Layer 3 of a small transformer language model trained on English Wikipedia (14 layers, counted from 0, width 96).
A neuron's activation on a vector x is ReLU(gate . x) times (in . x), where the dot is the dot product.
The model reads these tokens: "att" " was" " h" "ang" "ed" " on" " July" " 7," " 186" "5," " and" " later" " buried" " in" " Mount" " Ol" "iv" "et" " C" "emeter" "y." "\n" "\n" "==Early" " life==" "\n" "M" "ary"

The vector x that enters this layer's MLP at each token. A number n stands for n times 0.036.
0 "att": -32 13 34 -11 22 -5 32 -32 16 21 9 22 -15 -15 -7 18 -20 28 32 38 37 3 -18 -12 -12 -9 27 -9 21 -3 13 24 -23 53 14 18 2 40 17 8 -20 31 4 3 -58 -42 -55 2 7 -6 30 -19 -26 -10 24 8 -23 -41 44 3 -10 -14 22 47 -2 -3 -16 -19 -24 -41 -5 -15 -18 -15 -2 9 -24 4 -9 -43 -41 3 10 -1 40 11 7 35 -13 13 -6 14 -16 11 37 -16
1 " was": -14 13 26 -42 -11 17 -7 1 15 -26 14 22 26 17 -20 20 5 16 -19 28 16 -14 8 10 9 -13 17 -20 -58 -13 30 27 -13 -4 -12 -45 27 -39 -8 -6 -27 -5 -8 -28 4 -5 25 20 33 48 -3 -78 -44 6 19 -6 -41 -16 16 10 35 -13 34 12 11 -5 -6 22 -18 -17 8 9 -20 -40 23 -25 -20 12 -26 -1 -6 -33 14 10 27 16 -16 26 -1 -17 -46 1 -7 48 22 -50
2 " h": 58 45 11 -16 12 2 -40 -28 15 -10 14 -24 23 -19 -10 4 -2 7 -30 21 -13 -7 -8 33 23 -38 12 27 21 -38 9 1 -13 49 -11 10 -11 -17 -15 -48 -26 -13 20 -19 -6 -62 -5 31 13 -4 4 -41 -38 34 51 -4 10 -24 14 -5 -4 6 39 0 -30 20 -46 -21 -1 -50 -21 -8 -14 -16 -26 -33 10 -4 18 -28 -23 -24 38 -26 31 9 -4 45 -27 -6 -6 8 -32 2 -2 -3
3 "ang": -19 12 -28 -73 -11 14 5 -16 3 -17 10 -23 -10 -27 -6 -30 -3 39 21 33 -22 19 -8 6 8 9 4 15 -7 -8 14 30 3 26 10 -8 6 42 0 -42 -7 9 72 -10 -6 -25 -47 -16 34 -7 8 -48 -40 -46 -10 -11 1 -33 15 11 -15 24 10 28 -11 3 -45 -21 -21 -26 -12 1 23 -8 -41 17 -4 -9 9 -25 16 2 -5 -41 -10 -17 -27 -40 19 -13 -44 28 -22 -20 -3 -18
4 "ed": 25 -7 27 -22 -6 30 20 1 2 32 13 -9 63 -21 -38 47 -7 31 -9 48 -8 -19 32 0 -4 -13 11 29 -26 31 44 23 -20 39 6 -38 11 29 2 -7 -18 8 3 6 -38 -25 8 -19 33 -26 17 -5 -19 -7 14 26 -15 -12 -2 36 12 8 37 11 -23 0 -23 5 -13 -63 40 -14 -5 -12 -7 16 -32 39 -5 -23 30 -9 -7 -25 49 -19 -1 -3 -2 -22 -33 -3 28 1 7 -46
5 " on": -2 2 23 -15 -45 -45 -17 3 -13 18 11 -6 34 -32 -27 28 3 -6 4 12 41 -25 16 -49 23 0 18 -8 -28 -23 7 19 -15 28 -15 -18 -23 -15 37 -15 -10 4 48 -53 5 -1 16 28 24 7 33 -45 -27 13 3 45 -38 -13 8 1 42 -28 24 8 -33 3 -4 -13 -23 -52 38 -21 -14 -7 19 -9 -33 6 -19 -15 -17 -13 20 1 29 15 -47 -4 -7 -26 -39 -4 3 30 25 19
6 " July": -7 3 1 -25 -10 27 -12 -15 -38 -6 22 24 -3 -2 -15 16 21 -22 44 28 56 8 -11 -5 36 -13 -19 -41 -64 -8 -24 52 21 23 -14 15 -14 -26 8 -37 -46 17 19 -34 29 9 -7 11 16 -33 40 -13 -43 -14 38 22 -39 -32 25 16 -16 -36 32 35 -24 1 4 12 -14 -4 1 -33 -13 -43 8 -33 36 5 1 -10 -6 -19 11 14 12 18 -12 10 -16 -23 11 -16 -5 -4 17 2
7 " 7,": 23 12 15 -6 36 44 -3 -40 -8 -14 15 -7 5 -9 -23 2 -6 -42 14 37 4 -22 -19 -21 -4 -17 -69 -47 -47 9 -18 37 17 14 -23 -1 -6 -31 -27 -24 -7 17 15 -63 5 18 12 26 -3 19 31 -16 -17 -29 36 35 -22 -42 17 16 -11 -45 13 34 -20 -23 -1 11 -3 -11 18 -12 19 -28 -31 -15 39 15 -5 -1 -11 -49 3 2 11 31 -20 28 -21 -36 18 3 -6 0 2 20
8 " 186": 26 -6 26 -12 13 26 -5 -33 2 -2 -2 14 10 -16 -16 -14 18 -38 71 17 58 17 -17 20 24 -8 1 -46 -53 7 -16 46 20 3 -22 -12 3 2 -22 0 -45 18 -5 -9 -11 -4 8 -2 28 13 44 -40 -41 -8 54 39 6 -25 8 10 -8 -21 47 15 4 -20 3 11 -6 -16 -14 21 10 -23 3 -24 41 12 26 11 -22 -53 15 10 5 13 12 19 -24 1 37 -28 -29 -9 1 16
9 "5,": 30 -2 34 -8 13 29 -4 -39 18 -40 0 -13 33 -33 -23 -38 -28 -35 40 34 20 -32 -13 -15 -4 -13 -63 -29 -59 26 4 17 20 35 -13 -12 -1 -12 -39 -7 -16 -13 28 -47 -31 5 -4 15 0 32 37 -49 8 -24 14 11 -20 -24 3 39 -1 -16 -3 4 -9 -23 -8 -14 -10 -27 14 6 32 -16 4 -6 30 22 -13 9 -22 -33 -4 20 -4 6 -14 36 -12 -34 9 -1 -8 23 59 -33
10 " and": 10 -22 16 -29 -31 2 -17 8 18 -15 -12 -33 25 3 -3 19 -61 -9 8 29 35 -43 -5 -18 32 37 -13 -2 -38 8 29 -10 7 34 -41 -14 2 -15 -64 8 -9 0 45 -16 -58 -13 -16 22 43 13 -4 -68 -8 -19 0 14 -20 -39 -9 42 15 -13 3 28 -6 -26 5 6 -4 -34 -15 -33 2 -31 39 -21 -6 -4 -2 10 -12 -35 13 15 -2 -4 8 30 -1 -19 -10 9 -11 24 53 -1
11 " later": 3 -14 5 -11 -46 33 -4 -23 20 34 -3 -7 -17 -17 -16 18 -20 -3 10 68 28 -35 -13 12 24 -20 -17 -39 -56 -19 50 30 -13 1 3 7 11 9 11 12 -49 5 1 11 -6 -2 6 22 45 16 8 -37 -10 22 39 -8 8 -22 2 28 4 -24 39 21 10 -10 26 49 1 -55 24 -26 -33 -36 13 -36 17 49 -3 0 -9 -23 36 21 18 6 -1 26 -18 0 6 2 -6 -4 30 -30
12 " buried": -10 -15 22 -5 11 -16 -28 -4 14 -9 9 -15 44 -24 -36 -2 -7 -55 -4 46 3 -21 4 3 12 -2 -19 18 -40 6 0 30 4 8 33 -26 11 22 -10 4 -14 16 0 -30 13 4 -14 18 16 -3 4 -59 -12 9 4 -46 30 -29 24 15 38 -47 34 0 -22 -10 15 -21 -6 -17 53 15 -34 -33 -17 -29 -21 18 1 -30 6 5 -9 8 72 -14 9 21 -27 1 -43 -22 27 -17 40 -18
13 " in": 26 -15 22 -15 -23 -27 -37 -9 26 31 -14 -1 38 -41 3 30 -11 -38 35 40 18 -48 -7 -30 24 0 -12 -17 -11 -22 8 10 -17 28 13 -5 5 -6 -7 -19 11 -25 34 -47 2 -18 35 28 28 -6 15 -26 -5 1 42 -10 -16 -6 23 4 46 -15 40 -20 -21 21 -8 -9 -22 -20 36 -9 11 -14 12 -44 -27 16 -7 -46 -9 -16 23 3 36 19 -21 21 -40 1 -56 -11 -26 4 -9 0
14 " Mount": -17 -17 -3 -27 -10 -9 -29 -26 -2 -11 -12 -2 -7 17 -20 -17 0 -19 13 55 31 -3 -6 -28 -2 -21 5 -9 -34 -18 -17 27 -25 27 26 35 21 15 32 22 -22 17 18 -29 -6 -11 -27 15 13 -17 29 -17 -34 36 36 24 2 -53 28 -25 -11 -7 52 5 -28 27 -4 27 -33 -39 7 -17 -50 -39 23 -52 0 30 5 -25 0 0 6 -5 27 -24 5 -1 -47 0 15 19 -1 -33 36 18
15 " Ol": 24 33 13 -38 -18 -5 1 -11 -5 35 -6 2 20 7 -41 10 -18 -5 -1 42 -11 -29 -22 15 -25 -4 11 -22 -19 -18 -38 3 -54 45 -11 41 42 30 -6 0 -1 35 12 -26 -14 1 -14 17 -7 3 29 -8 -61 -15 38 4 -22 -52 23 -3 -15 -9 12 32 -19 7 -22 12 -1 0 -59 4 -3 -20 -1 -11 14 -24 -4 -13 -8 2 11 13 15 10 24 14 -46 -13 18 -12 -33 -51 18 28
16 "iv": -6 -22 -1 -9 4 5 48 -14 -44 -12 17 23 6 -9 -4 12 13 -4 10 17 29 14 -36 -6 11 16 0 -33 -32 -4 -30 20 -22 35 19 47 -12 34 -6 -1 -13 35 0 -11 6 -30 -30 -2 8 1 6 -41 19 -23 2 30 -1 -1 36 13 8 -28 5 -5 -17 0 6 40 -21 -19 -29 -27 0 -28 17 -7 19 13 6 -95 22 27 0 26 8 -39 9 3 23 -16 57 -30 -4 12 -18 -6
17 "et": -11 -35 12 -5 30 28 51 8 13 9 -3 29 24 13 -1 17 -34 -9 25 15 10 4 -4 0 31 4 -10 -14 -20 15 -10 3 -43 20 -16 32 27 76 24 0 6 19 1 -20 -33 -11 -9 -26 -3 25 30 -8 -36 -16 -23 -13 -27 -15 10 -2 3 -19 5 38 46 10 -2 4 -47 -19 20 -38 19 -46 34 -2 14 -16 -23 -51 -5 -13 27 -14 33 17 -36 -6 8 -8 9 -7 10 6 15 10
18 " C": -5 20 14 -23 25 36 0 -6 -14 21 -38 16 43 7 -1 -17 -7 -23 55 4 -24 -14 6 19 26 -43 -5 -10 14 -40 -22 12 -23 41 7 58 33 13 29 5 -28 27 5 -69 -43 -23 10 -8 5 14 29 -29 -19 36 20 -6 -9 -29 20 -14 -2 0 42 -3 -32 9 27 -20 -10 -18 -26 -29 10 -4 16 -35 14 23 -18 -46 0 -9 27 10 54 1 -9 24 -7 -5 5 13 -43 -10 35 6
19 "emeter": -42 -25 33 -20 25 -7 0 -23 -16 -7 3 -20 11 1 -31 8 8 -21 30 44 8 -10 -65 2 14 -54 18 -35 -8 15 -6 57 -10 -8 22 18 6 10 14 56 -9 6 13 -14 -10 -12 -41 -20 10 -7 34 -80 -53 2 19 2 -11 2 11 2 10 -32 34 7 -28 15 33 -5 -17 -25 4 11 -18 -14 5 -31 -14 24 23 -56 -7 -15 20 -12 47 15 12 26 -14 16 15 5 -30 -12 14 5
20 "y.": -22 -23 23 5 30 12 -7 -26 12 6 33 -6 34 -21 17 -24 -10 0 31 43 15 -29 7 -16 64 -56 11 -20 -23 -9 12 40 -21 18 -11 -18 31 -37 -36 -16 18 -29 30 -19 -18 -38 -6 19 34 28 31 -44 10 -5 -15 11 -14 -32 -13 32 7 5 1 -4 -3 23 -1 -34 -58 -11 -32 20 31 -15 4 -8 14 23 -29 -34 -23 -14 33 3 34 18 18 37 -1 -15 -7 -2 -3 20 13 -15
21 "\n": 3 -19 12 20 -6 -22 -34 -19 4 -29 -11 -13 -4 -1 28 -6 0 -10 21 29 47 -28 9 20 47 14 10 2 18 -26 -11 24 27 33 -2 -7 18 -50 -25 -22 6 22 8 4 -30 -42 40 44 8 26 44 -13 1 5 -11 7 -9 -23 -21 43 -3 4 8 -3 -21 12 10 -14 -30 -5 -40 -14 6 -38 -1 -69 -13 34 -33 -16 11 -20 19 4 8 28 -4 11 -7 -25 -40 -18 -38 -8 28 -21
22 "\n": 14 -4 8 25 8 14 2 -31 -5 -13 10 -30 -29 5 37 -44 -8 -22 -9 40 20 -16 1 6 43 3 7 25 -7 -21 -13 30 26 4 14 -17 2 -47 -4 1 -15 23 5 14 -36 -8 27 64 -3 10 26 -12 11 22 -14 13 17 -15 -33 56 -4 9 25 -12 -26 4 6 5 -47 -8 -32 -21 0 -29 -6 -51 -14 1 -27 -5 25 -26 -2 -21 -16 17 -30 19 -33 -30 -42 -25 -44 -23 14 -23
23 "==Early": -26 28 65 -30 -23 -11 -17 3 -12 -13 48 -6 12 -35 5 -41 -15 -32 16 39 23 4 -17 4 18 -20 -20 41 14 -8 -2 35 24 -5 2 -5 -42 -3 -12 42 -5 15 21 8 24 3 -26 0 22 10 16 -44 -11 -5 45 11 -16 -18 -23 6 24 26 22 -25 19 -12 16 3 -21 -18 28 -2 4 -15 0 -3 5 20 -1 -3 50 -15 17 1 52 31 -4 -4 -33 -7 -48 -14 -57 -23 -29 -39
24 " life==": -13 24 47 -10 -25 -4 -27 -7 14 -48 23 35 31 -43 3 -6 26 28 23 40 2 8 -26 6 37 -16 32 20 16 -1 -5 44 33 22 -18 0 -27 -17 -38 26 21 14 56 -14 19 -26 20 -12 27 -25 2 -81 -32 4 10 10 -3 -15 -13 11 8 -4 -2 -6 3 -12 7 -13 -13 -17 1 35 25 -29 5 7 14 67 -12 -13 35 -23 26 0 20 1 12 -19 6 -2 -40 -27 -28 2 -16 -36
25 "\n": 10 26 33 20 -29 -21 -25 -25 11 13 -13 -7 -19 -16 4 -26 -9 -6 -2 24 10 -17 11 8 39 8 13 22 7 -15 -8 39 29 28 4 -7 19 -33 3 35 -2 31 5 0 -26 -41 35 28 -9 -24 12 -9 -20 34 5 -1 -24 -33 -12 56 -22 -9 5 -27 -7 18 7 15 -23 6 -3 4 -14 -60 3 1 -9 20 -27 9 62 0 -13 -14 18 19 0 14 -38 -18 -51 -46 -48 3 23 -22
26 "M": -14 12 8 -45 -5 11 -20 -29 -19 -13 -23 15 3 21 -5 -38 -3 -16 25 26 -48 -23 -10 3 6 4 -24 55 -26 -11 -5 21 -29 4 -13 27 -25 -12 11 -1 -44 40 44 -34 -22 -26 -26 26 2 0 22 2 -9 29 -2 3 -10 -23 15 33 -25 21 19 -34 -15 -30 0 -4 -26 -21 -6 -13 11 -11 -9 -31 20 0 -17 0 -14 10 -7 23 18 2 18 -21 9 -60 -40 -10 -74 -56 -1 -4
27 "ary": 9 0 15 -89 5 18 -17 -18 -6 13 31 -5 0 -22 2 6 -5 -1 10 46 17 5 12 -6 -2 9 -17 52 -45 33 -7 13 -15 19 16 19 -16 14 -31 37 12 -17 4 31 -31 5 -12 -6 6 -53 -9 -9 -64 9 10 6 13 5 25 2 -5 9 23 -3 7 6 -3 -5 -9 9 -4 -36 -8 -23 7 20 -38 30 -17 2 49 -26 36 2 3 12 43 4 -42 -26 25 1 -38 -63 -17 -23

Each question shows the input weights of one neuron of the MLP. A number n stands for n times 0.0037.

n99 gate: 10 -19 -24 -11 17 -7 40 17 -22 -5 -3 9 14 -8 32 24 -35 25 -8 3 11 -24 10 37 -49 -23 2 -4 15 49 15 11 12 -16 -44 5 27 -41 -34 34 -25 -3 33 27 0 -39 3 -4 -22 10 -33 -24 22 -5 19 -19 -2 2 33 31 -33 31 31 17 16 22 24 0 -13 -4 3 -37 -13 52 25 1 -20 -13 23 22 -22 -26 -33 30 -30 -5 -20 -14 -23 38 41 -25 -23 3 -20 36
n99 in: -16 -31 15 18 35 -1 5 -17 3 -2 -17 -12 0 -14 14 3 18 1 16 14 2 8 -42 30 -2 -34 49 -23 19 -17 -44 32 -16 -3 23 23 -12 -32 8 6 12 3 -13 3 12 48 -7 12 13 -13 11 -26 -6 8 1 -18 16 39 28 22 -36 36 0 15 -10 10 16 19 36 1 -9 19 -14 -38 3 41 -21 -11 23 -23 -40 -51 -12 9 -24 0 -5 -11 -12 -11 44 29 32 -31 -13 -8
On which token does it fire most? 8 " 186"

n205 gate: -6 -50 -5 30 17 10 -4 -35 37 -2 11 7 -15 3 -13 15 -9 25 -34 -39 -26 -36 38 32 -29 -27 -31 -13 18 -21 28 -45 12 -4 9 -7 -20 27 43 0 -18 0 0 -17 14 46 -9 -36 -12 3 -25 1 -8 54 51 25 -40 -3 8 24 6 -26 17 4 -47 9 -18 -22 -27 -13 -3 -40 23 -16 -23 34 -10 8 -32 -16 13 16 -9 16 -13 4 -13 7 41 -20 -19 -7 -3 0 32 -6
n205 in: 24 1 -7 9 -24 27 -12 17 6 -5 30 -3 -35 -10 -56 -12 23 -15 -11 -17 -19 -34 17 -20 -10 28 20 19 -5 -12 41 0 0 18 3 6 24 -8 6 13 -5 16 -41 -23 -35 27 10 -2 -15 -43 21 4 -36 -16 20 6 -17 45 -16 51 -18 10 -11 -8 33 35 -8 -1 35 -23 -11 2 -3 -13 -32 5 14 -7 -19 27 -42 7 10 -42 9 22 -36 8 32 7 -10 22 12 -46 -23 -33
On which token does it fire most, and how strongly? 4 "ed", at about 1

n98 gate: 10 18 -16 22 -5 -6 -4 8 4 -3 -59 28 -10 27 -18 -14 9 17 32 -15 5 -22 -21 -2 3 1 4 15 7 6 -4 11 11 -48 -4 -12 -3 -37 19 -13 32 -4 6 -48 -12 11 1 -27 3 24 -7 1 -5 -1 7 11 -35 -46 6 -7 68 18 18 -1 -5 9 -14 -12 30 5 21 -8 -4 -13 17 32 -6 9 -2 -45 -71 51 11 -10 30 -5 34 25 12 -17 4 -9 32 10 -22 -31
n98 in: -8 32 -5 -6 4 12 18 -3 1 7 3 -27 34 28 17 -21 -34 -16 6 -12 45 -7 -8 22 -9 19 -11 5 25 26 -7 -20 3 -30 29 24 2 -11 -3 33 13 18 -36 -23 15 38 -11 -9 1 14 2 -14 6 14 -34 7 -46 -47 15 -5 -2 26 -10 20 26 22 3 5 23 -11 -16 -11 -12 -13 -9 -9 18 -21 -26 -4 -33 17 9 -43 42 22 55 14 -7 27 7 6 26 -23 43 -11
On which token does it fire most, and how strongly? 18 " C", at about 0.63

n203 gate: 14 -51 -23 29 -3 -3 5 -22 -67 21 21 -15 -27 10 40 14 -31 -35 10 40 2 21 30 5 -4 -6 -20 4 15 -29 -9 14 8 -9 -20 39 53 8 -4 -11 -25 -58 8 26 -13 -9 -14 -38 -5 -46 7 35 -19 -22 -16 -20 -8 11 20 3 -33 26 15 -1 -10 -18 9 9 -7 14 12 14 51 4 -3 54 16 -28 -10 26 20 -40 -51 14 7 56 1 18 -16 -24 -31 -20 12 11 -9 -30
n203 in: 7 2 12 -5 -14 -11 -39 -14 17 4 46 -16 -7 -34 -9 -68 48 23 -6 -1 -6 16 -35 -69 -11 -19 7 -47 -1 -46 -19 -4 23 29 14 28 -14 14 -7 -23 -38 -38 -60 19 -5 -19 21 11 53 -25 23 -1 -21 -5 -4 -4 31 -10 -22 22 10 -19 -33 -13 15 -10 45 6 12 6 -14 -23 -14 -15 -6 -15 -6 2 -28 -38 -20 -10 -22 31 -30 37 -19 -2 -20 33 4 -11 37 -7 15 12
Its three highest activations, in order, are on tokens 6 " July", 22 "\n", 25 "\n"

n144 gate: 7 32 20 3 22 -6 3 5 6 -22 19 -52 -16 -41 27 -13 53 5 24 -25 -5 -4 -38 -17 54 39 7 14 30 -39 18 -45 -11 -14 -11 5 -9 35 31 10 -5 9 14 8 -16 -12 24 51 -7 14 -27 22 -9 -15 -61 -15 0 21 -21 -9 10 5 -55 14 -75 -21 9 -20 36 37 -23 18 17 12 15 1 22 -24 -29 29 -13 -43 -32 2 28 -2 22 4 -33 -26 -10 32 25 -18 -26 7
n144 in: -5 -64 -17 -21 33 51 29 0 -20 -29 26 -1 12 30 -27 -12 -12 -8 12 -17 31 -9 38 31 -3 -14 13 -1 -12 31 -44 14 52 -7 17 22 -3 -11 22 -36 56 17 -25 31 -80 2 -29 -14 -7 3 -13 -26 35 -13 -22 6 2 -15 -11 17 7 3 12 -46 29 -10 -47 20 9 -60 48 29 1 -9 -17 25 -3 12 -2 -30 23 28 -30 40 -15 14 -34 10 6 65 -19 12 12 12 -15 4
On which token does it fire most? 22 "\n"

n242 gate: -7 4 8 10 -27 -5 15 -32 -33 12 -25 54 17 20 17 33 -38 1 15 -23 -2 33 2 -27 -24 5 -19 15 -12 64 19 8 -7 4 -1 -20 -20 14 -4 -11 -18 -2 1 8 30 2 1 -2 -57 -2 -1 -5 -5 -8 21 -5 14 24 20 0 -2 5 -6 23 -12 18 -32 15 -16 -3 -7 27 -30 13 -18 -12 15 62 -8 -22 5 15 34 -16 -15 3 25 -1 31 0 -23 9 -4 13 11 -15
n242 in: -15 -50 48 -10 3 29 23 2 -1 3 -3 22 32 -6 15 16 -16 33 27 14 27 30 -10 47 -34 -8 3 29 -14 1 24 -14 -12 -26 -12 6 16 12 -7 11 -30 -7 4 -32 52 7 -22 2 -20 -7 14 -6 17 38 22 24 0 -14 -11 10 -11 2 7 13 -21 1 12 -21 -36 22 -25 -18 -20 5 -3 11 -23 10 -21 13 -24 13 22 -24 -19 -8 8 -12 -21 -3 35 28 4 24 4 7
On which token does it fire most? 0 "att"

n149 gate: 19 3 1 -6 13 -4 -1 -12 53 2 -23 -8 -6 8 0 -39 -22 -14 24 12 25 19 -14 -20 -15 -1 -8 -20 28 6 3 13 -21 -29 14 -59 8 57 9 -24 1 6 44 2 -26 13 1 18 12 28 -20 21 45 18 -37 -15 9 -36 -7 -25 -11 -3 -5 -19 -3 10 -7 -60 38 5 1 -27 3 3 -10 -40 10 -21 -20 -10 -8 -50 40 -29 -13 -20 6 -18 -23 -4 22 -31 -2 -17 3 -11
n149 in: 8 -17 -25 18 5 5 13 -7 -13 9 -15 -8 16 8 1 8 36 16 22 -17 -3 -7 24 -2 -24 -24 -4 11 0 27 17 20 2 25 17 -40 13 22 -27 -18 -1 3 -25 5 -24 -22 14 -31 -14 -2 -35 -16 10 -22 21 -18 -41 -9 21 4 -53 -17 -2 -14 -45 -14 -13 -5 56 -14 -15 8 21 4 18 -12 9 29 -16 1 12 35 -29 -42 23 29 4 30 -20 -3 11 16 -21 27 54 47
On which two tokens does it fire most, strongest first? 9 "5,", 18 " C"

n9 gate: -13 -15 -28 1 -3 21 18 0 -13 21 -21 -23 -9 26 -19 22 18 -6 6 30 31 4 -27 7 -6 16 30 -24 -8 49 -11 30 36 -4 37 50 -9 -20 -9 -21 -7 8 -15 11 1 19 -16 24 2 41 -5 59 18 3 -19 18 45 16 50 7 3 5 -47 -17 -66 23 -50 25 3 2 9 18 -6 -19 4 10 13 -15 18 15 23 3 -83 28 4 -6 -14 -24 27 -10 -1 8 -2 -12 1 -9
n9 in: 2 18 -38 5 -15 -14 -23 -23 6 -19 3 -16 -6 -11 21 10 19 -18 3 -1 -43 34 39 23 -13 -54 28 -10 -29 55 -21 37 -43 27 20 20 -17 24 43 17 35 3 -21 3 15 -19 55 38 7 -58 4 0 33 -20 -23 -35 -49 -7 -27 -35 -20 -60 -33 7 -9 -13 5 27 42 17 -21 2 4 -18 8 -17 -35 -22 0 -2 -7 15 -12 34 -2 -29 -9 18 -51 -48 3 28 13 28 36 24
Its three highest activations, in order, are on tokens 16 "iv", 6 " July", 14 " Mount"

n33 gate: 38 -10 -5 -13 -24 23 18 -60 -4 -12 34 -12 36 14 9 -50 -19 12 12 -14 -8 2 -21 -7 -21 13 5 -31 20 15 -25 -60 -12 -27 -25 1 8 -16 10 24 -6 8 6 -6 17 53 -28 39 12 -3 -55 28 15 31 7 -44 0 -2 29 8 14 -1 9 -22 13 7 43 -18 -15 20 -13 1 30 -3 18 14 -2 63 48 -20 36 49 -9 1 21 6 2 11 -18 18 -13 -17 -13 34 1 16
n33 in: 1 32 -11 -18 -1 -16 -9 -14 4 7 15 -9 -11 -48 18 -25 45 -18 -25 -49 -30 13 4 -45 -61 8 16 36 -13 10 23 35 -14 -34 26 -35 12 -3 -16 42 10 53 13 -39 -56 -47 3 5 13 14 -19 -9 46 -18 -23 25 20 -29 -27 23 -51 -2 -12 30 3 -9 -38 -25 8 17 -9 -4 -8 20 -5 25 -2 6 7 -19 0 15 3 13 28 -9 3 -12 1 8 12 -10 -42 -9 -4 1
Its three highest activations, in order, are on tokens 23 "==Early", 25 "\n", 16 "iv"

n232 gate: 42 49 28 8 -11 5 35 -6 38 -2 -13 24 -51 -28 49 13 30 -14 -23 -10 2 29 2 21 17 12 31 16 -28 -42 -3 34 -21 -6 28 -15 30 -47 1 24 -15 56 -17 -19 -1 20 -21 -53 -55 23 -12 45 15 -2 10 -19 7 -26 -4 -7 5 -31 5 -21 -6 -38 -6 6 -26 -5 4 3 16 -21 -13 1 -6 2 -6 -35 -26 -23 10 -35 -27 -31 -7 -42 -1 -7 -22 -7 23 -11 24 5
n232 in: 2 18 3 7 30 -40 -37 25 -12 -23 8 25 19 14 -34 -11 -17 15 55 -29 3 -30 -1 -23 3 54 -42 17 2 -21 1 -33 37 28 -3 -6 5 22 -31 3 7 -23 8 -33 36 -21 27 13 58 6 -2 -28 -6 -2 -30 -21 35 -22 -28 -7 16 1 -19 -8 -1 4 15 -19 26 30 -4 13 16 -10 2 12 -1 -15 2 -30 71 34 -1 -17 20 2 23 32 19 18 -8 -9 14 -1 -37 -13
On which token does it fire most, and how strongly? 25 "\n", at about 0.37

n79 gate: -3 -13 -16 -35 50 -23 -30 15 -20 -5 46 30 2 -12 -16 50 -40 26 -15 -34 6 1 -12 -21 -5 9 38 3 2 -20 26 -4 -13 17 19 44 -14 6 -5 -39 11 5 -16 17 -28 3 42 -1 6 -39 -34 17 -23 -2 6 -27 -18 -12 9 10 -23 35 12 -15 -44 -16 -23 -1 16 28 -9 -20 26 -52 5 22 -34 -2 14 21 10 2 -40 31 -36 16 2 -34 68 -20 17 -34 27 1 2 -28
n79 in: -2 31 -7 -38 -4 0 19 -2 5 23 -8 -50 11 28 -11 29 10 59 -45 2 -16 18 -10 -6 -39 -46 -28 12 -2 26 -2 33 17 4 -22 30 -2 18 -5 -29 66 -36 -7 -5 19 -11 23 -2 10 22 -9 -2 -24 -3 -30 15 -13 -7 14 -25 -20 6 16 3 -31 -22 13 30 9 19 -17 26 58 -44 -25 8 -56 37 -8 -1 -37 -26 -27 -23 -7 -29 23 -6 -11 13 25 -37 -10 -33 -42 -51
Its three highest activations, in order, are on tokens 27 "ary", 4 "ed", 3 "ang"

n43 gate: 14 -4 46 -4 -17 -47 -18 0 12 -2 -39 -16 14 -1 0 -11 -17 27 -20 24 5 -6 21 0 16 -13 6 -10 -24 -21 -2 -1 54 13 48 -9 -6 3 18 17 39 -22 30 -42 18 6 1 7 -17 -25 12 2 8 17 -20 61 -8 39 2 80 12 0 12 20 -41 8 -16 -10 34 32 -8 16 -3 22 5 35 33 -11 35 -21 18 -23 -30 4 10 -14 -7 -8 -8 19 -21 8 19 25 -11 -3
n43 in: -13 -2 11 -7 -1 -4 -8 -13 10 -10 -26 -6 7 37 8 -10 22 -11 -19 -7 22 14 -11 -28 18 9 -25 -1 12 -23 -20 4 13 3 49 -13 30 40 -29 56 25 26 5 -25 1 14 -7 -1 17 -2 6 21 12 36 -4 -21 4 -20 12 34 45 50 -17 15 -11 -4 6 -2 33 -41 11 2 38 3 -4 -14 72 -20 25 3 11 7 -7 -3 -23 8 57 -20 -41 -27 -11 62 2 0 17 -28
On which token does it fire most, and how strongly? 9 "5,", at about 0.38

n231 gate: 48 -18 -5 6 1 -8 -2 19 -35 26 -75 46 -12 28 18 -17 31 -10 -15 4 13 25 -50 -4 -24 -32 4 -33 -5 -6 -34 -9 -15 -11 -3 -10 -10 -10 -26 -25 -19 -71 -30 12 0 -30 47 -18 -2 9 -23 0 42 11 -12 -35 -11 -50 -5 -7 9 7 -33 -50 15 -10 13 2 1 12 20 31 3 16 -6 -32 4 35 -16 17 13 17 -23 -12 17 -3 11 -35 36 -12 8 -32 -1 -48 4 -4
n231 in: 7 2 -43 -4 32 -20 -29 -23 40 11 -30 17 -16 22 7 15 -36 -10 -49 -2 -13 6 -77 -34 -16 20 32 -10 -18 -2 7 -16 22 -38 36 32 -4 11 57 -30 29 -23 -36 12 -8 -34 28 12 4 19 60 -23 5 -27 10 -37 -13 -34 28 15 2 21 -28 6 25 -31 13 -45 -29 -4 62 -9 11 12 15 22 66 6 -37 -21 17 24 -22 -32 -46 -26 24 3 5 -33 -4 1 -10 10 12 -41
On which token does it fire most? 26 "M"

n3 gate: 7 12 10 13 -12 36 -37 -15 6 10 -6 -15 -20 41 -9 27 -35 -12 -44 9 -9 59 -17 42 5 -6 -33 20 -5 36 -5 -23 -40 -8 14 36 -14 44 -1 -31 42 14 -23 6 2 -22 -11 2 -20 21 -33 -18 -4 58 13 -4 -9 -11 -1 -3 0 -46 -9 16 5 -15 21 9 -42 15 0 15 2 25 10 10 1 3 -17 0 -50 8 13 1 -53 4 -12 30 -10 -11 -13 -3 16 -6 1 -10
n3 in: -27 -14 -18 8 5 -10 -4 -38 -37 16 4 20 19 18 2 17 -18 -9 -1 24 26 -35 -18 3 18 2 -2 -45 19 32 -22 -28 -4 -33 -12 3 -16 25 15 -28 -10 -27 13 -4 -36 -27 -15 13 7 39 -10 -7 -10 10 17 -22 -21 -2 42 -15 2 -18 43 -12 -2 2 26 19 -4 5 10 -14 3 -8 -18 -31 33 6 -51 26 27 24 16 7 -43 10 40 26 16 21 15 -21 25 13 36 -23
Its three highest activations, in order, are on tokens 17 "et", 11 " later", 15 " Ol"